Layer 2 of a small transformer language model trained on English Wikipedia (12 layers, counted from 0, width 128).
A neuron's activation on a vector x is SiLU(gate . x) times (in . x), where the dot is the dot product.

Input weights of the MLP neurons that the questions are about. A number n stands for (n - 500) times 0.0025.
n3 gate: 620 573 580 681 510 585 602 302 359 412 631 518 455 313 370 652 481 571 489 340 526 670 467 662 461 623 625 718 593 442 678 475 348 439 592 496 385 359 727 469 528 319 514 630 569 601 321 443 629 603 517 538 428 435 574 576 429 437 600 511 486 374 315 478 454 577 531 472 600 467 571 279 280 570 465 453 456 572 451 593 517 251 514 408 510 540 466 436 433 723 180 503 592 623 507 552 406 418 522 563 638 197 521 320 732 687 514 287 470 486 532 612 411 619 583 310 378 477 728 417 611 456 369 472 268 473 682 627
n19 gate: 336 431 615 389 378 544 639 416 574 361 520 460 651 540 414 554 524 480 572 672 620 421 353 489 424 611 396 471 497 635 624 603 508 597 487 503 397 470 520 518 461 500 536 672 478 495 672 545 459 430 511 629 517 392 377 495 531 529 472 463 574 428 649 574 418 381 429 379 472 584 402 511 587 503 522 489 413 514 577 427 495 639 566 334 527 656 467 509 556 382 441 521 487 632 428 485 594 460 540 462 353 662 477 386 323 321 551 346 328 330 597 503 455 358 516 489 465 443 514 609 420 306 701 663 577 476 668 465
n24 gate: 284 523 569 565 545 428 416 594 719 378 778 462 668 554 575 541 558 510 507 520 616 491 472 380 439 514 507 376 514 524 544 760 673 514 531 507 514 399 493 363 427 698 392 480 507 573 222 420 398 607 544 510 643 575 678 471 547 567 473 548 424 726 611 572 585 520 497 639 263 441 554 389 585 374 287 692 444 411 536 595 545 548 415 521 346 413 464 371 513 607 593 358 497 328 350 655 298 387 585 484 422 335 622 333 713 507 507 483 493 526 432 359 456 302 588 334 657 745 548 435 570 382 510 354 455 322 494 489
n69 gate: 603 648 400 517 673 388 336 272 299 436 470 459 427 678 380 679 471 601 566 459 662 471 448 586 446 565 469 396 391 507 365 672 693 479 469 446 680 381 513 590 640 261 395 363 563 441 343 463 613 537 532 437 623 555 450 382 645 496 750 449 672 460 353 613 446 673 592 636 483 699 577 615 617 497 510 407 399 603 520 526 349 548 510 542 295 531 428 550 326 476 461 456 412 686 443 341 434 487 568 391 444 586 287 560 527 476 350 716 582 516 332 542 304 586 395 748 507 749 469 435 583 535 487 370 545 445 574 507
n94 gate: 454 540 522 468 341 555 475 302 606 655 475 541 439 503 608 738 510 363 525 619 328 369 580 377 450 563 622 631 698 650 537 335 573 288 526 588 682 470 413 507 451 370 388 475 597 524 469 571 442 435 271 448 629 614 817 521 494 396 503 402 540 408 510 351 572 558 421 579 560 375 286 384 608 535 494 484 700 478 473 449 388 645 479 497 411 439 518 397 571 605 476 468 515 564 399 334 546 509 428 515 449 442 594 423 434 434 475 541 612 503 443 490 444 491 488 190 565 560 516 379 591 642 758 460 490 584 583 582
n128 gate: 657 626 535 519 350 279 579 379 543 417 787 275 582 492 585 407 175 360 590 481 318 468 445 615 618 454 504 450 207 286 466 627 522 654 549 763 488 565 549 585 455 508 439 523 585 760 683 489 649 553 647 351 611 411 613 275 553 512 515 573 489 425 536 481 470 384 673 414 641 402 723 337 589 398 364 535 645 550 481 356 439 396 404 488 424 516 511 674 417 535 638 564 573 546 590 508 560 562 630 507 294 545 671 530 393 634 584 512 588 667 780 270 527 388 412 420 480 642 465 346 306 426 461 227 465 209 244 524
n135 gate: 491 351 503 622 682 506 390 554 638 409 557 195 523 427 540 427 594 578 471 338 669 579 500 594 449 500 448 671 562 295 473 646 645 606 403 353 569 388 545 356 364 437 377 503 354 468 527 432 462 610 514 579 491 500 411 407 554 307 566 442 374 547 582 610 542 429 517 295 638 549 575 497 388 550 520 406 503 445 456 542 551 357 290 478 443 595 523 245 722 561 551 424 494 567 550 447 485 586 424 676 471 564 500 613 653 591 397 370 393 485 618 657 551 588 442 548 444 542 628 512 557 469 506 512 610 500 324 475
n196 gate: 523 477 480 490 462 442 503 355 566 307 503 571 558 530 561 662 439 669 386 633 856 460 422 550 400 335 524 656 586 527 394 581 413 557 564 700 400 564 398 617 438 510 364 438 471 620 380 474 503 428 494 523 580 493 619 313 530 510 262 524 429 611 707 658 463 624 548 448 413 497 526 583 509 527 445 298 634 638 448 421 673 507 461 410 424 476 654 648 254 558 506 373 424 632 353 635 451 376 396 542 568 448 437 470 384 436 520 178 545 646 577 535 653 591 432 517 761 581 288 449 403 226 569 546 476 417 384 524
n213 gate: 292 500 445 570 474 517 589 366 500 428 542 604 524 409 549 598 263 368 491 572 437 365 571 268 563 427 723 598 441 497 509 549 535 570 389 479 638 494 455 497 651 566 422 485 503 541 409 592 362 405 523 444 300 399 647 343 329 494 389 412 559 559 579 469 587 420 614 423 515 587 545 419 661 690 415 424 506 436 421 660 697 482 596 625 486 599 445 625 554 472 365 553 693 671 506 522 653 523 482 403 448 538 515 467 380 491 373 573 548 427 512 509 545 704 669 367 463 542 686 311 491 562 412 541 512 569 315 437
n235 gate: 469 549 413 291 369 535 393 585 548 515 494 678 416 573 571 577 401 364 559 484 394 642 402 343 532 497 425 264 694 536 595 564 460 510 576 497 688 436 330 666 612 585 576 588 497 614 500 378 407 459 425 525 554 471 579 380 452 563 509 657 420 466 349 362 494 472 392 354 570 621 547 620 550 428 558 661 398 535 367 497 476 455 226 704 464 640 503 426 400 532 739 491 306 681 512 355 606 642 586 420 457 680 449 484 395 449 420 567 463 478 289 424 721 497 571 443 474 588 397 319 623 549 524 631 580 479 572 653
n271 gate: 436 654 626 615 676 614 660 520 536 484 404 633 487 524 227 545 667 565 473 545 378 564 532 493 486 563 408 454 446 437 610 528 583 545 462 493 543 269 551 448 466 264 497 527 600 608 510 469 544 384 212 513 569 632 562 263 417 618 672 437 440 470 500 503 204 466 426 338 655 436 521 424 458 400 717 360 564 570 436 489 471 591 406 471 366 295 517 471 544 644 595 655 431 525 307 532 378 638 507 876 360 550 638 609 576 664 517 465 471 399 458 522 541 427 587 345 827 463 507 603 442 337 477 277 409 507 562 529
n281 gate: 603 533 371 481 417 386 744 582 342 404 500 291 500 594 489 432 694 645 654 470 364 524 419 265 511 549 323 725 310 538 743 561 627 803 424 493 426 540 370 584 360 336 489 677 605 336 624 456 529 222 683 570 523 549 608 533 601 500 619 451 708 471 496 477 575 405 460 522 515 477 455 421 405 465 558 261 543 694 617 532 376 439 322 593 348 404 435 560 637 420 828 640 471 504 478 632 401 582 605 387 536 244 545 430 564 447 342 443 559 471 296 527 660 470 558 504 307 117 466 381 659 427 521 632 371 557 656 563
n290 gate: 645 370 500 547 400 451 526 427 428 589 570 483 676 550 456 497 312 473 205 463 497 509 606 368 690 537 442 480 594 422 563 520 539 530 399 460 670 393 198 404 513 497 523 546 575 480 383 242 490 477 409 513 399 591 294 364 717 458 490 547 451 493 606 767 376 425 516 467 543 545 530 380 678 514 678 682 459 463 373 511 494 611 309 728 604 336 593 323 566 657 525 484 410 425 290 399 578 510 513 448 610 405 427 632 600 480 493 756 605 490 480 587 763 463 474 664 479 361 324 390 506 514 434 592 558 538 655 503
n306 gate: 571 542 578 606 598 403 597 439 667 262 259 618 560 496 493 643 598 706 646 670 477 558 426 533 587 570 396 552 455 356 439 607 591 507 343 427 307 566 237 477 543 446 583 393 387 298 427 647 667 759 418 468 321 181 558 507 460 598 554 225 549 603 378 280 529 525 489 493 398 411 518 478 493 160 430 504 507 599 574 543 459 276 493 429 394 571 360 642 650 441 365 534 427 677 439 368 731 632 416 472 528 553 681 411 681 474 617 364 538 648 551 473 511 628 433 285 481 492 728 574 439 410 517 571 629 431 514 686
n3 in: 760 466 516 437 515 482 615 519 664 588 562 547 697 469 669 260 324 508 279 469 677 417 552 496 283 386 516 362 279 559 589 657 410 586 286 597 435 302 735 310 462 485 419 573 440 322 410 362 534 339 467 602 586 324 442 729 574 665 357 692 492 253 680 563 430 375 538 477 492 500 642 686 649 604 346 555 464 732 542 618 548 445 523 576 456 230 340 558 603 508 371 507 404 551 565 302 500 711 539 651 597 534 329 446 481 426 519 477 463 640 398 148 500 535 702 504 448 764 555 504 697 564 442 606 669 326 353 244
n19 in: 444 342 494 486 555 534 573 607 449 427 523 375 533 520 425 477 494 537 595 560 559 415 506 575 446 437 509 439 426 567 560 509 450 589 482 303 524 385 582 655 497 341 452 525 461 542 468 523 444 460 503 729 425 425 514 376 463 470 494 448 631 396 536 503 417 447 619 625 600 608 455 480 484 391 718 454 553 514 708 691 408 471 436 615 373 474 580 300 294 378 492 652 486 630 399 565 525 571 423 564 519 416 480 449 637 497 377 546 563 553 235 542 406 543 594 692 644 388 335 676 610 342 460 427 451 601 524 366
n24 in: 471 596 614 557 408 445 451 484 451 491 588 473 529 483 433 623 564 493 565 336 582 497 500 290 513 623 263 520 517 507 497 517 430 483 358 418 589 293 441 644 581 444 444 938 484 356 517 601 619 304 664 497 560 244 343 478 316 404 467 696 596 510 566 697 526 458 449 545 619 652 565 520 642 653 535 670 585 520 401 486 553 497 519 592 475 713 715 622 461 473 428 451 500 483 442 589 390 503 533 404 525 323 451 584 507 384 239 307 320 407 610 400 526 463 513 596 527 300 570 427 330 385 509 500 520 566 357 510
n69 in: 650 367 481 685 548 521 586 564 443 533 775 380 444 481 585 646 373 587 515 481 460 592 500 673 515 419 523 357 500 271 489 697 335 442 454 542 425 439 375 528 500 613 413 433 518 582 580 323 868 598 382 489 458 485 515 684 310 685 508 446 452 194 668 446 530 440 456 645 534 516 504 701 304 488 574 377 453 458 652 562 356 565 629 764 496 278 570 298 523 551 696 230 391 461 369 445 675 594 389 544 371 415 439 609 447 907 454 488 512 511 147 754 527 473 581 492 469 565 473 309 325 340 496 567 411 555 378 520
n94 in: 709 564 570 509 650 461 367 375 596 531 452 585 538 557 530 485 536 563 477 416 500 634 522 436 440 430 448 637 525 518 742 497 538 591 506 599 619 503 452 618 529 301 369 541 544 532 578 536 415 485 447 359 578 512 449 514 243 630 503 630 337 441 573 542 326 647 657 406 515 346 524 377 466 481 613 452 701 530 456 374 390 573 485 636 605 393 537 494 521 273 563 399 457 317 588 366 497 457 521 494 494 430 467 317 494 352 440 433 554 509 733 403 443 373 378 476 383 471 400 593 607 614 348 415 679 635 591 594
n128 in: 584 316 559 527 452 418 622 492 518 489 757 535 417 267 524 394 362 634 663 496 392 608 346 625 650 418 421 374 556 405 419 336 224 289 354 531 468 574 565 558 330 638 435 527 777 745 488 290 651 496 522 557 543 418 489 534 373 344 477 582 586 394 386 563 276 428 410 583 616 242 504 774 489 309 691 660 420 684 658 579 624 414 459 600 467 445 455 447 473 563 563 547 552 445 329 918 576 367 422 365 545 624 828 660 384 473 438 410 362 492 519 254 669 594 549 481 380 294 660 582 515 357 699 375 465 581 442 520
n135 in: 449 547 405 323 494 571 526 561 491 528 583 447 494 565 657 552 458 516 392 526 577 455 769 418 365 500 297 609 339 516 632 484 669 497 494 642 547 387 612 693 383 503 284 271 531 519 630 487 421 519 521 604 575 654 445 300 306 527 574 337 484 379 347 366 626 497 406 560 461 490 651 536 494 467 534 448 390 520 459 636 546 307 569 473 521 520 522 449 452 543 503 563 642 454 627 254 598 451 380 421 591 424 523 497 584 295 523 751 374 299 614 652 394 386 594 367 730 534 490 491 479 543 597 468 431 661 421 774
n196 in: 520 409 451 633 393 478 551 510 640 523 510 419 717 392 581 532 698 486 514 327 374 413 457 570 421 496 464 465 511 617 528 637 590 328 401 379 507 290 589 637 429 555 576 480 638 486 510 370 260 527 585 283 437 665 693 279 358 583 510 608 331 432 668 423 628 565 359 710 333 543 445 552 536 593 547 560 614 419 777 324 412 472 587 421 598 528 503 570 479 514 523 523 643 419 650 255 449 589 263 517 560 351 535 445 770 514 284 622 278 466 486 478 427 346 580 333 336 397 563 641 627 660 565 524 437 606 526 315
n213 in: 707 442 369 226 654 407 587 494 482 249 572 574 491 620 605 379 449 475 617 484 451 494 278 402 666 567 474 551 657 304 497 347 533 595 572 572 556 610 625 591 497 434 378 475 448 439 560 516 595 640 476 629 418 583 659 491 434 575 447 500 414 528 470 462 337 518 421 644 236 426 447 516 576 519 594 656 630 433 659 619 461 500 463 415 554 471 316 480 500 484 662 597 431 430 454 490 485 458 639 374 567 549 582 481 607 433 582 589 629 463 639 454 622 357 363 380 617 390 497 303 399 626 683 605 354 506 455 342
n235 in: 476 548 424 352 439 660 581 567 690 480 479 478 465 543 345 323 347 373 479 397 341 566 307 493 390 403 420 471 670 511 450 644 661 586 615 425 341 515 444 678 444 292 748 525 469 580 389 433 361 521 517 392 239 615 486 576 567 629 567 572 306 633 373 669 340 427 438 552 550 639 479 230 447 628 387 590 592 428 580 627 389 457 407 603 530 569 534 376 426 609 527 377 701 684 252 570 486 568 686 604 565 531 472 279 514 392 571 507 620 455 410 541 472 453 610 493 837 909 410 431 587 686 470 469 406 527 386 541
n271 in: 628 635 572 268 429 511 696 408 398 562 497 547 573 674 425 572 550 638 497 528 481 483 427 503 438 575 417 582 359 497 420 519 389 484 540 494 510 342 454 477 631 528 482 503 401 259 360 433 322 604 282 600 516 434 770 464 466 718 568 550 449 591 458 503 528 439 437 403 677 262 368 707 590 401 410 384 548 663 449 393 436 525 545 516 564 414 443 520 619 443 550 361 562 487 579 632 394 479 466 536 455 675 587 488 519 478 615 519 546 611 388 313 648 450 611 373 548 510 462 449 416 408 645 512 506 660 717 364
n281 in: 548 467 386 697 464 521 474 448 437 475 749 173 156 700 599 477 460 400 353 567 383 517 381 349 787 564 550 473 508 492 504 583 645 583 310 612 512 739 455 436 416 433 411 566 329 745 549 633 467 611 613 518 462 667 556 373 489 484 474 273 566 640 378 439 391 772 507 398 541 550 515 493 493 288 681 367 628 432 380 569 461 417 525 566 475 373 414 619 659 466 521 731 425 382 629 430 427 554 252 606 482 547 339 666 680 659 462 485 378 569 289 406 231 651 482 534 249 484 595 569 634 762 507 588 451 446 546 480
n290 in: 464 565 357 636 439 451 497 523 686 411 357 428 638 378 490 520 522 503 339 667 444 625 503 507 507 554 621 596 354 808 530 463 584 517 590 463 346 496 533 346 645 607 580 503 503 180 537 583 497 387 497 657 331 564 606 529 473 625 674 500 487 401 387 357 678 599 386 392 218 614 567 584 538 223 468 517 247 588 562 478 490 602 695 479 633 534 597 443 649 469 567 440 497 415 474 507 625 484 517 444 179 435 517 497 346 233 423 456 384 288 591 584 604 517 665 581 517 532 405 581 491 514 494 490 517 555 611 507
n306 in: 362 593 563 663 444 645 490 507 542 493 476 563 741 441 295 232 685 503 456 432 507 580 419 486 579 358 384 535 614 734 493 431 500 347 535 719 429 584 578 456 577 531 609 493 340 540 500 656 316 660 555 507 534 642 531 530 627 422 684 458 540 446 402 531 414 476 746 376 376 535 412 459 320 581 437 549 404 417 417 608 587 455 377 621 341 363 497 587 500 300 536 446 612 563 621 314 497 526 634 527 361 527 312 415 507 708 503 548 453 523 355 285 685 29 543 527 518 569 497 503 429 479 529 591 601 605 406 658

Each question shows a token from some text and the vector x that enters the MLP there. A number n stands for (n - 500) times 0.0094.

"ue": 695 354 478 491 503 571 542 490 666 235 519 574 561 374 495 431 370 513 539 462 495 486 773 447 603 386 534 554 317 539 353 358 530 388 491 438 573 606 527 714 700 565 484 437 519 484 507 462 416 245 470 530 726 386 222 745 440 605 491 428 373 507 534 502 517 509 495 539 402 595 522 415 462 421 763 621 465 389 451 523 506 414 518 295 578 437 808 547 268 631 494 528 484 326 647 538 533 491 520 475 514 415 589 415 586 504 499 535 524 463 420 344 354 667 544 574 347 532 578 571 571 607 479 577 513 456 425 515
Which neuron lights up most? n306

"ig": 469 337 489 470 493 686 589 651 580 108 562 506 482 531 410 463 352 423 318 437 532 689 628 422 455 490 482 558 504 529 476 414 530 432 598 549 600 487 482 762 688 452 535 312 537 433 602 425 451 443 457 545 673 497 322 765 472 511 289 451 516 519 349 593 468 529 570 413 568 498 445 353 533 546 628 415 427 367 427 491 443 469 530 536 475 557 689 566 462 510 512 529 657 583 545 495 400 452 579 505 419 612 515 564 382 637 415 549 351 670 435 546 363 356 351 625 436 213 665 650 698 527 623 569 518 446 527 352
Which neuron lights up most? n19

"5": 716 456 610 385 436 591 635 523 373 331 621 474 557 411 429 491 706 511 388 585 493 558 695 407 506 396 575 409 517 428 442 406 535 379 657 535 601 494 434 563 773 467 578 346 472 520 489 540 405 432 447 515 665 560 516 729 466 706 558 439 344 556 476 462 529 467 543 474 448 568 361 533 674 446 605 484 525 345 416 628 528 357 520 373 554 492 670 597 209 586 602 371 602 313 533 492 613 461 600 467 528 464 553 488 512 499 435 420 338 543 468 532 232 370 410 452 395 380 515 660 823 399 493 496 449 667 378 391
Which neuron lights up most? n94

"==": 692 328 488 388 628 676 669 497 701 442 529 492 423 448 438 433 579 481 432 525 540 568 702 414 561 341 450 449 454 308 393 425 631 362 458 437 699 427 558 518 625 601 576 177 515 551 509 469 363 424 550 615 823 455 353 681 427 617 590 391 370 636 408 588 547 377 429 374 467 533 495 434 557 503 480 374 474 460 438 529 440 394 467 401 556 434 685 581 450 532 592 470 550 375 626 477 598 521 587 488 505 493 531 520 478 410 427 499 249 663 427 579 292 592 564 604 556 383 664 611 623 524 517 522 384 671 300 422
The most active neuron and its activation: n135, at about 34

"H": 492 306 577 570 597 562 715 451 564 411 420 577 510 500 386 343 576 372 484 594 412 466 675 427 676 475 540 526 492 488 418 432 421 326 496 350 604 543 457 599 707 537 568 261 498 514 656 634 364 578 440 532 729 568 498 794 555 475 494 532 390 543 462 607 448 468 507 437 366 574 413 610 822 381 428 371 498 470 491 497 476 337 441 514 497 534 711 598 325 603 659 466 505 462 523 488 594 481 637 654 407 392 504 573 466 464 437 343 307 608 456 394 273 521 395 493 587 395 645 523 535 549 515 624 321 495 432 294
Which neuron lights up most? n135

"ur": 365 501 722 430 381 434 754 520 582 190 451 396 528 449 469 401 539 436 513 542 467 631 666 355 540 445 486 426 529 452 370 522 668 457 489 356 546 486 389 647 748 384 614 508 533 793 682 487 399 583 409 421 569 578 396 671 444 616 542 409 412 369 465 554 608 501 509 440 463 554 318 424 732 295 524 423 400 531 459 428 464 397 468 352 496 526 622 654 466 453 453 377 683 401 480 541 434 705 664 649 372 724 461 594 384 528 529 458 427 572 551 436 403 444 523 542 395 373 595 508 597 517 496 608 627 438 433 454
The most active neuron and its activation: n306, at about 12

" of": 687 444 626 431 513 662 687 438 642 318 536 541 588 543 357 329 523 454 409 462 553 627 635 422 551 363 526 479 510 366 239 568 523 315 601 444 430 474 471 625 908 473 477 184 517 471 545 548 544 447 558 630 713 465 323 728 446 576 543 447 446 614 480 519 562 514 285 487 434 473 520 424 527 563 585 467 475 423 421 628 405 403 461 388 476 523 654 561 322 508 516 420 434 324 552 589 488 542 627 630 461 503 532 508 545 465 486 470 332 717 524 560 371 445 520 431 439 382 655 647 605 537 420 513 398 585 387 439
Which neuron lights up most? n306

"por": 528 490 407 334 348 423 681 674 569 330 585 449 375 480 371 398 502 517 495 388 452 597 654 367 552 440 506 277 442 535 370 440 552 553 504 377 537 489 402 686 623 603 660 207 362 595 475 406 570 580 728 494 708 501 314 652 273 587 423 566 489 421 413 481 656 578 519 495 491 495 732 431 616 612 627 338 402 473 550 645 588 411 511 455 578 454 723 462 460 606 486 490 509 404 472 451 522 639 536 518 566 476 424 662 484 514 489 541 446 662 423 573 184 554 359 615 479 353 535 589 605 527 493 442 525 518 427 387
Which neuron lights up most? n69

" sp": 546 484 617 327 461 574 586 442 520 402 519 687 492 384 457 343 631 511 402 699 426 532 589 447 655 381 449 473 553 434 422 535 539 418 676 413 584 490 461 513 783 645 546 228 590 447 621 556 389 502 575 513 621 655 243 605 403 568 248 466 550 432 576 427 498 528 300 373 477 524 433 546 710 458 445 310 374 407 390 631 487 524 549 408 479 393 652 408 371 498 602 502 538 357 740 560 570 541 592 621 420 495 446 498 502 562 548 441 484 678 516 553 320 435 276 503 587 391 563 532 742 623 534 520 449 464 522 344
Which two neurons fire most, strongest first? n24, n235

" E": 507 350 683 453 382 552 711 512 611 472 477 597 497 346 522 372 546 363 401 498 391 428 517 404 743 447 470 485 412 474 480 480 517 422 424 399 620 534 486 654 785 489 428 379 478 657 481 584 351 533 463 559 692 662 433 842 424 498 563 645 460 542 458 452 468 495 499 459 335 563 417 543 872 525 556 491 414 451 532 476 402 301 474 355 558 552 735 678 411 549 474 379 489 345 562 536 517 503 765 525 392 415 484 536 588 477 425 380 357 695 408 511 408 418 354 522 434 363 508 516 639 541 468 531 444 517 495 464
The most active neuron and its activation: n24, at about 0.96

"w": 574 427 603 501 536 546 700 625 475 258 436 617 452 472 353 472 539 421 610 593 469 475 621 450 712 304 553 428 445 556 490 441 442 527 597 413 547 530 479 656 754 420 469 250 470 468 722 556 340 487 558 511 632 505 423 803 594 485 446 594 343 504 362 382 551 487 502 351 365 512 563 549 688 329 443 305 398 247 401 453 493 500 464 535 408 561 663 416 427 542 568 513 456 406 440 573 452 617 618 530 566 495 419 587 429 550 391 380 408 650 481 486 321 470 490 597 684 398 678 550 594 537 686 598 332 584 486 401
The most active neuron and its activation: n196, at about 0.89

" the": 672 451 565 369 527 696 746 388 410 436 490 527 497 462 429 355 574 438 386 479 458 584 640 434 588 352 514 546 391 311 320 576 489 356 604 349 534 442 532 473 853 504 458 228 566 631 493 638 428 526 442 528 746 495 365 728 449 472 589 516 417 495 545 417 468 460 404 391 463 604 414 468 584 485 453 389 579 480 553 563 628 399 480 334 562 511 820 575 541 521 512 469 509 276 539 526 416 585 616 625 359 516 534 500 481 487 472 481 315 652 537 439 406 464 505 412 594 382 608 690 658 483 427 612 436 616 465 359
The most active neuron and its activation: n271, at about 14

"es": 559 440 579 321 351 419 750 527 647 209 545 642 463 402 493 482 638 455 493 448 441 436 585 353 572 334 594 547 508 432 521 526 482 479 410 432 606 698 406 712 632 586 463 380 555 552 444 562 366 422 545 506 580 424 280 580 421 474 541 651 434 673 588 537 534 529 380 521 496 460 291 466 522 302 426 345 521 576 477 394 375 555 490 418 493 335 753 601 266 613 526 492 562 484 713 576 656 621 550 564 413 535 662 564 516 438 487 491 304 635 432 414 512 588 691 491 326 310 503 513 661 463 513 624 496 466 534 407
Which two neurons fire most, strongest first? n196, n281

" sy": 617 391 536 410 349 642 532 494 549 487 605 678 498 439 520 477 502 632 451 555 429 472 664 388 663 468 498 612 516 375 294 427 464 537 487 548 665 526 549 595 718 504 587 279 402 539 572 600 341 570 441 604 712 541 408 709 383 672 413 497 581 490 545 337 380 365 469 459 473 449 448 391 699 662 644 505 509 532 545 502 498 357 464 301 438 460 767 542 378 597 477 461 485 348 541 584 436 551 739 504 272 364 427 434 457 518 480 449 396 545 353 574 331 664 392 369 312 482 583 557 670 575 383 540 588 540 450 349
Which neuron lights up most? n94

"4": 776 446 522 404 483 551 802 480 397 321 594 432 592 394 440 479 641 514 406 489 473 472 563 443 467 512 519 475 408 418 260 496 581 454 654 620 619 464 469 604 580 492 563 287 417 721 498 573 447 372 470 665 661 623 439 639 521 584 534 470 427 470 496 524 496 449 494 497 498 591 341 472 763 444 539 501 557 408 418 586 481 426 590 372 561 523 649 503 333 619 524 298 658 358 553 428 539 577 609 418 405 657 585 568 454 514 370 339 354 667 547 475 314 382 397 502 471 379 471 610 704 419 462 530 428 696 302 316
The most active neuron and its activation: n196, at about 5.3

"in": 668 340 388 287 466 529 630 556 602 216 498 479 485 369 361 394 397 488 358 499 405 503 691 323 575 339 646 461 546 429 429 479 461 432 630 406 469 476 316 703 654 531 571 326 479 515 550 432 427 536 560 476 714 618 361 686 547 415 489 454 470 486 444 610 610 683 486 539 477 497 590 377 616 441 680 451 392 397 401 721 509 484 539 429 527 609 758 515 401 578 423 467 649 315 583 522 489 545 476 567 531 646 702 604 537 654 351 525 365 544 472 474 275 481 484 607 456 413 542 610 632 438 515 410 490 535 542 340
Which two neurons fire most, strongest first? n3, n271

" a": 619 479 626 327 580 657 677 348 395 457 628 651 546 390 457 309 551 465 435 561 405 623 649 481 631 335 479 582 409 378 303 473 579 343 551 429 449 448 500 586 845 516 415 273 522 623 554 641 407 486 447 494 705 554 339 733 469 434 606 471 440 541 581 453 507 544 362 452 413 481 471 514 606 531 565 371 590 378 597 543 536 495 352 405 445 440 755 582 436 511 481 444 519 321 541 528 548 502 633 677 305 404 464 499 540 357 536 463 352 685 444 486 392 490 430 446 519 375 577 664 705 505 533 623 456 535 434 365
Which neuron lights up most? n271

" women": 676 290 445 305 559 654 629 539 611 420 583 623 633 242 607 329 575 464 574 453 421 581 636 379 527 364 339 564 536 503 250 415 502 372 442 411 602 441 471 685 784 599 443 361 467 595 461 693 462 433 367 440 617 409 314 639 479 500 535 599 561 478 508 553 609 475 409 538 482 569 353 520 642 577 613 223 459 434 499 494 464 431 517 399 458 456 750 614 361 533 545 452 490 372 451 541 519 620 611 527 386 493 419 489 459 548 455 496 476 661 388 507 328 483 553 543 541 389 678 640 616 430 374 666 547 528 544 406
The three highest activations, in order: n281, n290, n135

"ot": 533 386 401 375 456 570 711 498 514 189 596 607 489 416 309 365 553 437 551 363 367 574 780 345 477 353 551 455 517 372 501 483 537 421 547 465 603 515 471 632 707 420 565 242 618 591 649 354 425 533 562 541 716 601 194 565 553 625 433 540 447 518 611 503 557 550 597 497 538 634 434 453 591 454 523 497 358 563 480 524 590 563 553 373 513 593 731 566 375 409 378 469 766 321 505 524 519 499 571 408 570 589 625 444 538 614 553 375 406 469 429 516 252 441 498 611 481 414 492 541 549 608 380 484 510 383 530 423
The most active neuron and its activation: n271, at about 1.3

"ey": 552 249 439 410 505 497 562 560 510 154 556 521 701 503 373 487 486 495 560 488 427 450 755 380 585 241 488 496 380 419 448 273 498 534 567 361 757 467 479 774 764 516 629 362 418 390 732 620 493 553 280 494 665 407 351 674 548 545 429 444 476 522 430 509 451 530 593 442 426 553 491 543 473 419 575 451 488 476 480 541 483 398 445 441 487 455 670 429 361 505 586 532 547 324 438 641 535 513 510 613 454 548 545 629 457 503 640 471 543 559 516 393 318 442 553 573 580 479 519 727 612 460 568 648 442 504 468 366
Which neuron lights up most? n19

"us": 640 460 412 306 425 417 556 484 695 165 515 532 497 499 393 541 536 540 373 499 421 548 769 354 421 371 689 507 549 560 422 323 571 432 482 409 480 548 290 761 708 514 644 213 546 575 504 550 440 508 513 500 788 515 229 667 478 565 517 552 397 524 593 520 556 523 531 482 446 457 558 334 523 426 566 504 502 458 415 663 479 440 455 437 463 492 810 451 344 499 488 516 554 317 530 572 430 487 495 456 440 592 665 529 468 475 580 475 458 533 539 470 397 556 594 595 440 397 533 714 651 488 425 496 448 575 491 370
The most active neuron and its activation: n290, at about 1.4

".": 651 458 498 375 488 704 660 513 640 373 526 512 496 403 568 388 568 528 425 511 342 476 628 355 633 452 560 464 407 379 467 363 575 356 637 419 607 537 478 493 883 484 493 276 528 545 484 472 385 449 463 622 723 509 358 720 591 630 588 439 352 644 528 579 561 498 442 367 412 473 453 431 581 551 585 423 517 409 451 694 483 459 556 483 524 544 668 618 372 538 447 442 563 361 600 563 469 472 551 436 374 585 482 550 518 477 405 396 287 632 400 513 241 551 412 604 498 446 525 603 709 456 464 571 296 680 329 343
Which neuron lights up most? n69

" r": 651 347 572 334 429 576 716 437 562 448 524 618 343 415 485 405 628 537 442 660 418 554 557 495 661 332 570 525 581 454 431 547 533 456 610 468 418 595 453 521 763 538 593 247 449 659 602 557 289 579 642 478 654 688 334 636 387 477 458 438 416 374 554 549 566 483 391 389 451 519 460 410 843 422 467 396 363 416 441 545 479 500 526 368 528 475 700 588 383 597 552 496 475 425 621 443 418 629 593 520 469 569 436 547 511 434 400 317 341 757 455 575 365 512 364 490 503 394 757 477 571 443 408 469 476 474 554 382
Which neuron lights up most? n196

"ons": 620 393 657 275 446 487 719 504 588 237 560 580 553 448 586 391 499 512 518 431 382 437 708 454 526 431 585 355 555 531 494 475 517 431 474 495 515 604 447 689 691 553 505 230 440 652 485 565 523 405 430 504 642 460 340 637 412 565 455 596 438 508 431 694 575 515 370 518 247 569 360 433 564 385 526 367 437 448 396 556 380 505 571 327 528 412 776 621 429 481 523 528 688 409 586 484 466 752 581 447 527 593 559 609 489 664 520 495 427 674 550 450 369 403 517 602 437 250 411 630 607 520 450 452 389 571 432 373
The most active neuron and its activation: n128, at about 1.7

" c": 507 313 645 444 491 812 652 361 524 408 513 571 469 471 355 377 578 648 408 688 353 558 742 474 666 409 426 613 488 430 370 577 464 398 572 428 571 481 459 584 686 552 563 266 548 512 593 592 444 436 494 400 685 573 319 763 454 665 398 368 471 544 595 449 529 442 421 333 509 529 475 461 790 515 524 387 422 417 488 678 592 417 504 461 370 390 618 542 303 458 516 439 595 344 625 462 518 511 606 547 394 465 511 492 484 428 511 511 300 633 475 595 330 445 398 553 474 472 540 529 662 591 548 556 460 501 436 291
Which neuron lights up most? n24

"ed": 704 375 549 416 488 517 688 481 541 222 585 417 658 432 426 412 386 463 437 392 424 520 647 441 477 362 478 621 454 358 311 599 518 417 622 327 424 605 575 569 692 444 588 208 547 440 435 666 388 364 470 547 711 410 274 683 486 600 583 340 448 499 429 580 644 558 475 537 552 517 508 437 525 510 627 445 571 544 631 579 618 559 453 464 496 370 724 547 215 592 539 460 414 334 464 516 521 529 496 626 637 507 591 507 502 514 495 506 469 685 568 436 339 378 514 462 368 376 725 632 631 569 472 512 411 460 471 494
Which neuron lights up most? n3